Layer 2 of a small transformer language model trained on English Wikipedia (11 layers, counted from 0, width 128).
A neuron adds its activation times its output weights to the MLP's output. To switch it off is to set its activation to zero at one token and run the rest of the model.

Output weights of the MLP neurons that the questions are about. A number n stands for (n - 500) times 0.001.
n51: 540 525 521 477 583 637 492 488 448 588 340 344 745 491 599 492 627 381 569 380 329 447 771 400 678 448 422 500 626 615 536 290 496 408 538 560 762 480 520 500 554 235 606 472 615 353 537 394 508 411 259 545 540 553 594 671 480 472 745 513 466 708 414 387 296 296 659 488 626 521 295 508 566 754 637 338 435 683 702 476 591 240 321 512 475 573 149 831 888 549 326 371 804 633 480 409 588 310 347 595 582 323 348 426 316 569 405 496 222 663 388 446 478 525 520 513 392 492 600 401 646 342 369 702 417 473 815 377
n101: 467 473 503 393 369 475 478 369 866 471 307 475 663 479 577 519 553 470 480 771 561 523 563 767 538 419 467 525 404 320 575 598 379 719 242 406 240 555 449 453 436 497 480 603 542 381 520 586 382 391 423 454 519 579 361 541 396 485 339 469 674 453 608 369 578 586 598 779 590 472 398 534 298 413 424 500 592 448 477 365 584 577 503 510 415 611 419 601 407 613 552 630 386 503 478 531 640 516 727 553 433 623 589 553 621 354 423 333 536 458 482 534 689 503 441 650 597 399 490 333 625 615 325 589 368 475 460 355
n118: 409 564 457 390 385 426 563 403 594 409 421 569 622 519 346 565 486 572 494 293 424 458 462 383 460 587 455 578 361 515 471 583 565 351 596 478 282 538 540 403 741 518 429 663 593 491 579 467 448 515 403 329 642 661 428 482 333 669 457 534 451 561 544 509 506 494 402 470 509 503 537 527 455 600 566 731 776 540 431 548 688 440 537 491 436 459 497 557 467 737 568 622 335 562 591 639 574 450 605 645 475 563 472 554 497 519 358 334 336 622 490 521 571 348 479 335 530 252 570 477 454 387 370 681 616 526 421 425
n145: 485 391 400 511 252 248 385 432 467 555 673 603 582 472 464 458 430 489 379 525 918 507 695 555 640 476 366 480 573 470 547 573 687 595 469 426 504 402 472 560 466 303 393 362 385 588 647 479 414 585 591 411 709 833 527 314 463 466 815 481 366 221 445 387 572 693 470 338 453 481 664 428 377 387 621 434 755 450 534 552 639 534 795 485 519 671 561 496 355 485 713 674 593 360 553 488 560 287 261 441 390 459 404 702 497 481 436 418 648 543 451 602 520 723 471 344 481 500 594 363 572 489 334 397 379 476 308 620
n159: 365 522 529 693 413 556 606 726 505 524 436 460 650 438 636 471 451 340 533 481 489 539 459 497 314 495 536 407 540 348 516 495 445 545 414 662 439 570 455 614 422 438 475 454 548 441 564 597 638 620 646 426 527 556 457 545 470 624 449 426 565 391 558 457 517 666 435 541 527 560 545 298 481 349 578 555 453 703 650 366 514 478 457 497 452 451 542 488 398 539 368 492 529 451 310 477 735 424 360 628 398 544 326 512 363 497 436 644 604 535 380 584 589 437 470 500 280 520 461 452 539 462 606 684 455 554 486 394
n198: 562 383 268 537 503 520 471 537 631 604 574 436 500 539 521 483 632 442 527 553 386 394 357 524 637 478 391 520 350 141 378 563 539 414 412 777 406 346 555 549 555 387 509 559 432 615 528 550 450 431 429 444 585 617 557 528 440 514 434 460 697 525 411 458 460 522 540 518 538 481 593 534 524 694 430 342 419 503 665 587 463 552 412 571 481 424 336 621 461 588 516 512 427 458 648 484 340 243 582 596 580 500 481 642 628 424 653 561 445 557 209 641 536 509 396 444 592 617 254 438 423 590 666 497 469 650 408 484
n257: 185 531 402 489 521 581 598 405 641 570 372 316 191 694 419 629 536 409 728 338 627 470 532 500 369 421 765 664 710 511 511 414 414 316 559 353 742 522 366 530 549 533 447 401 573 573 489 423 587 549 393 587 518 476 342 615 441 356 399 608 531 351 560 452 481 594 454 560 784 527 570 527 579 338 520 398 406 606 603 688 546 519 626 459 508 524 523 440 545 557 582 450 689 612 489 436 500 392 704 500 604 409 422 399 642 14 489 549 675 587 578 420 228 474 496 423 439 630 488 343 326 268 707 624 258 553 294 774
n267: 319 606 547 553 582 695 721 381 534 435 581 530 635 358 345 517 385 448 448 446 450 601 354 452 423 547 336 511 418 591 646 400 510 518 532 810 481 636 520 539 416 702 559 405 368 543 486 503 630 410 387 654 416 440 820 511 599 384 651 518 310 592 309 517 447 569 710 386 550 392 493 606 566 339 449 674 455 287 349 493 556 602 442 514 507 511 539 387 649 563 561 649 438 593 473 427 669 500 467 360 371 406 295 444 333 402 634 567 414 398 413 546 399 573 404 554 539 606 716 820 607 310 302 300 663 357 447 522
n283: 429 474 483 413 610 413 384 537 508 527 302 449 400 365 435 479 392 508 600 519 705 536 685 464 500 589 548 455 543 410 516 431 436 514 555 488 596 363 543 455 373 618 464 636 603 597 497 433 621 553 341 448 443 512 456 654 615 429 488 549 477 537 509 621 662 561 623 373 473 506 549 466 464 518 567 742 556 349 393 486 460 280 485 442 408 541 497 421 503 584 436 591 319 282 535 473 410 472 416 538 391 334 436 461 563 365 395 576 765 374 701 523 440 492 687 520 562 438 543 630 534 566 526 627 500 413 596 451
n311: 587 493 271 510 500 437 578 533 507 482 574 553 651 291 357 419 601 311 482 396 398 393 747 370 464 497 729 584 394 670 590 525 497 448 301 631 439 597 599 690 808 305 522 539 396 523 507 357 571 372 459 456 364 591 346 733 471 419 386 492 538 500 527 275 354 538 297 482 546 561 523 722 570 690 361 377 233 290 504 419 575 612 550 608 477 304 519 426 434 596 856 416 650 602 535 535 627 384 802 453 519 570 531 543 538 253 589 467 635 712 568 422 540 452 786 625 634 276 485 429 380 416 416 523 466 409 437 477
n328: 572 506 535 617 529 702 481 656 541 519 542 444 429 539 478 684 540 508 575 413 468 388 565 610 478 324 508 552 283 500 459 591 446 586 360 326 277 536 497 449 458 464 422 508 535 466 440 505 362 500 412 528 476 403 553 574 362 704 407 589 512 491 411 475 397 628 463 417 351 576 552 471 463 488 453 497 447 599 460 525 435 367 278 522 592 500 560 783 360 342 415 433 415 436 449 485 494 494 506 414 527 393 564 650 487 479 486 421 660 606 537 440 560 542 599 604 707 548 386 416 480 611 645 795 577 415 585 509
n333: 348 461 388 613 437 352 601 482 601 319 522 492 436 415 616 781 475 409 512 514 503 389 340 497 452 338 497 589 494 518 523 486 537 447 479 571 558 434 486 544 718 549 706 372 599 273 358 543 461 514 369 530 508 620 497 646 497 389 630 503 596 544 398 463 467 421 446 480 613 354 404 482 500 337 583 473 607 521 409 465 627 524 500 583 695 582 467 405 386 597 652 347 723 514 500 506 614 644 603 358 741 503 440 385 503 500 509 541 544 472 449 533 601 442 417 353 376 556 586 452 560 387 657 593 381 475 497 634
n343: 313 376 544 715 597 355 580 528 470 500 604 436 320 388 574 596 630 429 555 348 544 362 587 503 618 553 632 666 434 503 587 648 508 709 487 519 500 341 659 450 392 506 564 461 521 465 752 432 409 664 565 551 423 698 385 563 434 465 320 229 383 628 351 503 425 322 491 460 565 592 403 475 509 606 577 465 500 506 478 644 441 646 247 521 522 490 387 403 555 574 500 383 426 582 570 455 464 415 704 393 571 522 379 497 558 513 444 435 500 445 446 407 556 393 548 402 540 534 569 509 591 600 627 241 681 467 556 589
n445: 497 553 385 721 461 500 487 511 600 651 541 393 449 552 503 464 612 490 286 605 521 479 489 302 591 522 392 451 554 521 855 207 618 603 587 394 746 606 397 419 489 630 410 371 395 443 433 377 463 538 408 378 500 504 606 724 620 480 540 386 342 574 684 373 574 562 564 503 487 623 650 269 542 577 219 271 386 489 391 521 472 479 289 555 464 613 496 478 500 447 540 527 398 448 343 658 477 627 460 666 540 637 439 530 536 489 564 623 545 394 276 659 410 587 274 296 493 744 443 594 753 583 525 303 617 410 581 511
n486: 618 509 565 600 425 338 665 573 613 459 561 768 620 542 605 574 506 509 455 424 469 557 468 468 497 415 672 448 376 385 556 530 580 485 566 434 251 574 460 567 716 624 440 488 442 408 518 617 575 482 534 367 550 643 437 623 488 538 329 574 584 472 376 547 647 459 558 476 372 494 531 359 298 421 573 393 398 469 655 503 665 400 425 518 426 503 432 665 437 415 453 382 415 589 402 541 549 509 397 468 411 449 381 481 492 541 695 269 273 718 464 448 227 527 417 457 631 552 540 404 663 342 603 605 500 461 552 547
n498: 559 489 613 516 370 315 342 544 686 347 465 448 411 556 465 412 371 497 462 532 346 503 586 460 621 473 484 536 449 615 305 689 400 339 537 580 491 428 474 403 497 658 568 548 537 634 528 490 419 573 689 429 627 326 463 539 535 576 421 511 630 397 512 581 517 557 324 581 574 486 643 383 527 603 554 494 389 432 596 448 760 577 358 674 576 529 478 514 448 475 599 464 551 635 497 546 559 538 443 416 465 434 528 447 474 371 431 539 585 626 458 456 668 519 395 447 470 497 567 519 444 511 429 303 414 438 381 537

Each question names a token from some text and the token that comes next. It shows the activations a of the neurons there, in the order above. A number n stands for (n - 500) times 0.0068.

Then comes g, the gradient of the next token's log-probability with respect to the MLP's output, scaled to length 1. A neuron's effect is roughly proportional to its activation times (output weights . g). A number n stands for (n - 500) times 0.00083.

"exp", then "ec"
a: 476 496 507 499 478 477 500 482 486 479 485 725 477 478 482 718
g: 469 495 594 243 425 396 611 427 608 369 591 311 634 460 492 756 254 480 614 322 441 424 205 369 389 390 523 393 539 379 435 531 520 554 331 445 660 497 448 696 671 392 468 555 447 454 492 650 474 629 735 448 553 465 430 356 539 433 377 624 500 537 474 467 469 410 488 641 640 470 528 498 656 695 695 422 358 501 537 599 509 330 473 571 593 594 537 416 560 636 440 229 395 464 559 577 490 566 615 544 453 376 454 527 616 501 472 434 505 552 435 420 497 553 461 610 509 402 553 594 460 543 432 703 606 697 451 589
Switching off which neuron hurts the next token most? n333

". ", then "De"
a: 478 489 487 494 486 478 477 490 677 497 477 490 488 482 489 480
g: 446 466 557 409 647 638 584 499 431 563 545 630 509 527 574 657 479 603 456 349 424 771 593 713 577 485 404 365 554 369 457 351 421 678 578 567 505 539 322 322 483 558 600 443 388 455 531 337 258 456 492 384 478 556 441 475 667 575 628 413 494 559 425 395 676 506 587 384 617 392 600 586 351 601 557 473 496 755 404 547 637 409 344 369 399 550 545 334 409 573 556 659 510 311 367 543 324 579 427 695 497 425 371 528 582 590 564 459 589 388 375 407 471 517 492 543 590 322 413 662 382 510 504 584 365 521 500 725
Switching off which neuron hurts the next token most? n283

"anc", then "i"
a: 495 498 482 483 498 489 496 495 498 479 499 497 494 495 479 639
g: 507 484 594 548 503 461 554 339 662 484 397 395 529 490 401 608 466 511 462 433 384 722 384 802 638 451 491 550 488 395 496 493 644 445 565 480 362 574 601 361 432 408 630 698 407 420 504 691 405 440 407 372 467 364 484 627 543 480 450 405 347 392 487 332 500 746 472 625 523 561 576 463 550 614 326 478 382 430 485 423 568 555 418 439 425 503 539 541 594 482 737 445 602 722 495 436 510 461 372 677 735 305 560 360 362 587 445 525 582 448 505 358 539 583 610 597 426 501 692 593 364 697 566 252 382 393 487 527
Switching off which neuron hurts the next token most? n498

"like ", then "Go"
a: 498 475 495 500 483 484 495 696 495 500 498 477 498 485 486 478
g: 441 474 331 440 699 654 616 510 583 539 459 553 530 535 425 503 557 482 622 429 504 615 539 533 549 447 382 360 534 594 361 554 442 760 591 625 408 486 420 407 573 724 415 532 398 322 420 526 449 574 270 608 299 339 596 417 522 416 665 454 485 516 389 392 510 450 454 228 404 475 485 473 546 588 403 324 564 339 275 539 623 486 692 280 415 700 525 493 461 379 391 523 553 530 480 501 736 433 470 637 514 387 447 634 698 494 409 599 648 525 535 533 675 646 544 483 520 474 376 516 437 582 616 665 453 560 544 327
Switching off which neuron hurts the next token most? n267

"eg", then "ic "
a: 492 491 490 485 489 495 482 500 478 975 491 475 477 476 496 524
g: 586 384 465 481 474 376 534 441 376 613 682 476 569 373 450 574 389 371 433 286 437 601 497 470 608 579 444 485 475 632 392 587 434 458 469 436 427 543 631 490 707 530 546 565 546 389 686 396 393 721 554 695 458 545 488 366 650 466 626 557 476 660 509 497 542 372 519 267 283 342 641 402 606 627 409 420 533 389 441 546 495 503 635 641 321 500 595 644 346 792 500 395 612 553 388 381 334 595 523 256 481 657 372 544 459 576 511 540 518 588 525 657 530 339 634 387 370 439 551 467 394 507 713 523 456 538 431 495
Switching off which neuron hurts the next token most? n311

"en", then "ly "
a: 482 496 479 497 490 489 500 498 484 478 492 495 475 499 871 478
g: 649 360 659 875 534 457 330 390 447 608 400 582 478 456 443 382 584 491 411 595 536 239 449 590 482 526 376 506 496 426 438 544 591 435 466 420 379 640 621 467 781 508 552 606 364 553 432 506 545 350 376 494 452 660 425 616 240 529 492 488 501 425 411 471 709 489 605 496 583 454 482 422 478 483 558 620 454 625 374 540 654 368 519 624 469 590 385 745 405 591 603 622 511 449 408 381 555 521 389 308 602 494 536 568 556 403 373 353 572 753 492 503 565 485 372 281 607 628 398 558 497 510 367 486 472 569 541 449
Switching off which neuron hurts the next token most? n486

"201", then "0"
a: 499 499 495 495 495 525 491 475 497 500 808 484 491 499 480 477
g: 487 385 400 540 598 607 422 661 666 414 414 410 626 632 382 658 501 478 544 451 456 516 482 472 503 486 539 597 398 802 596 329 521 556 536 376 477 620 644 539 643 432 262 497 506 295 272 536 375 570 520 508 503 496 564 437 525 489 427 346 584 277 537 484 659 571 465 417 363 740 425 476 584 623 407 363 417 476 533 493 621 476 379 409 492 568 568 674 356 676 422 445 491 625 418 460 574 846 507 634 549 548 570 397 528 707 569 470 472 503 282 403 424 487 402 672 473 400 556 515 379 467 535 583 366 469 347 467
Switching off which neuron hurts the next token most? n328

"el", then "g"
a: 486 494 489 488 729 500 499 496 499 498 500 500 499 500 475 475
g: 455 236 503 473 536 465 417 438 543 591 504 422 416 391 345 364 465 471 535 524 527 516 414 497 410 492 481 322 476 753 640 456 595 488 544 479 489 503 287 482 397 522 590 594 559 600 526 469 592 465 637 467 260 606 525 559 558 457 423 404 806 550 574 559 491 450 531 444 522 345 420 442 558 479 438 714 485 507 788 364 571 430 616 754 371 438 494 274 469 620 346 385 545 641 652 477 634 589 219 392 432 451 689 421 715 553 501 519 563 505 398 651 584 505 449 541 490 444 558 400 420 416 560 737 591 453 475 442
Switching off which neuron hurts the next token most? n159

"following ", then "Al"
a: 484 480 491 495 495 502 476 845 477 500 475 477 508 498 481 570
g: 500 558 539 363 572 498 572 460 592 765 522 542 508 433 368 494 478 611 659 418 600 623 437 585 471 375 467 527 597 329 384 606 442 668 581 532 529 571 168 577 618 672 389 334 336 367 516 508 430 472 433 474 338 305 590 317 596 629 470 444 353 611 454 534 569 736 469 279 503 381 577 392 586 496 705 413 266 314 288 491 461 545 572 475 438 665 694 531 543 456 419 471 533 522 636 497 639 495 498 501 624 390 389 644 593 412 437 509 543 581 555 448 615 541 343 597 492 506 612 559 529 557 369 466 406 624 454 436
Switching off which neuron hurts the next token most? n267

"s", then "of"
a: 488 513 479 500 584 491 497 491 497 500 495 489 483 480 485 486
g: 615 413 720 513 446 525 561 501 408 568 583 626 500 435 415 601 439 424 643 266 462 511 471 481 318 601 472 473 486 491 489 662 616 637 615 554 562 545 438 532 486 373 582 466 578 431 462 627 549 470 341 411 438 659 525 566 432 624 354 468 656 548 412 659 381 488 758 438 595 514 490 321 616 433 423 584 676 481 561 519 464 411 519 421 444 507 272 531 543 331 353 530 492 415 365 645 512 684 562 632 502 466 571 379 619 397 203 499 294 475 365 637 396 459 368 678 420 576 475 393 632 519 468 597 648 244 675 401
Switching off which neuron hurts the next token most? n159

"Sc", then "out"
a: 498 476 500 489 497 549 483 489 496 496 475 475 499 955 491 482
g: 465 362 614 716 463 460 540 595 591 297 701 409 306 455 421 511 486 445 512 398 633 464 417 383 355 447 506 405 523 850 511 655 493 565 484 586 712 329 681 494 380 549 681 459 590 623 446 431 494 464 349 264 401 354 548 405 539 570 372 647 649 518 620 582 386 406 485 589 508 500 542 609 620 504 435 371 668 671 572 452 377 296 546 502 511 312 413 546 520 528 426 659 494 487 474 516 377 524 449 478 630 712 527 460 497 414 419 536 397 598 488 731 357 522 576 365 450 441 355 642 433 501 445 443 501 532 611 491
Switching off which neuron hurts the next token most? n445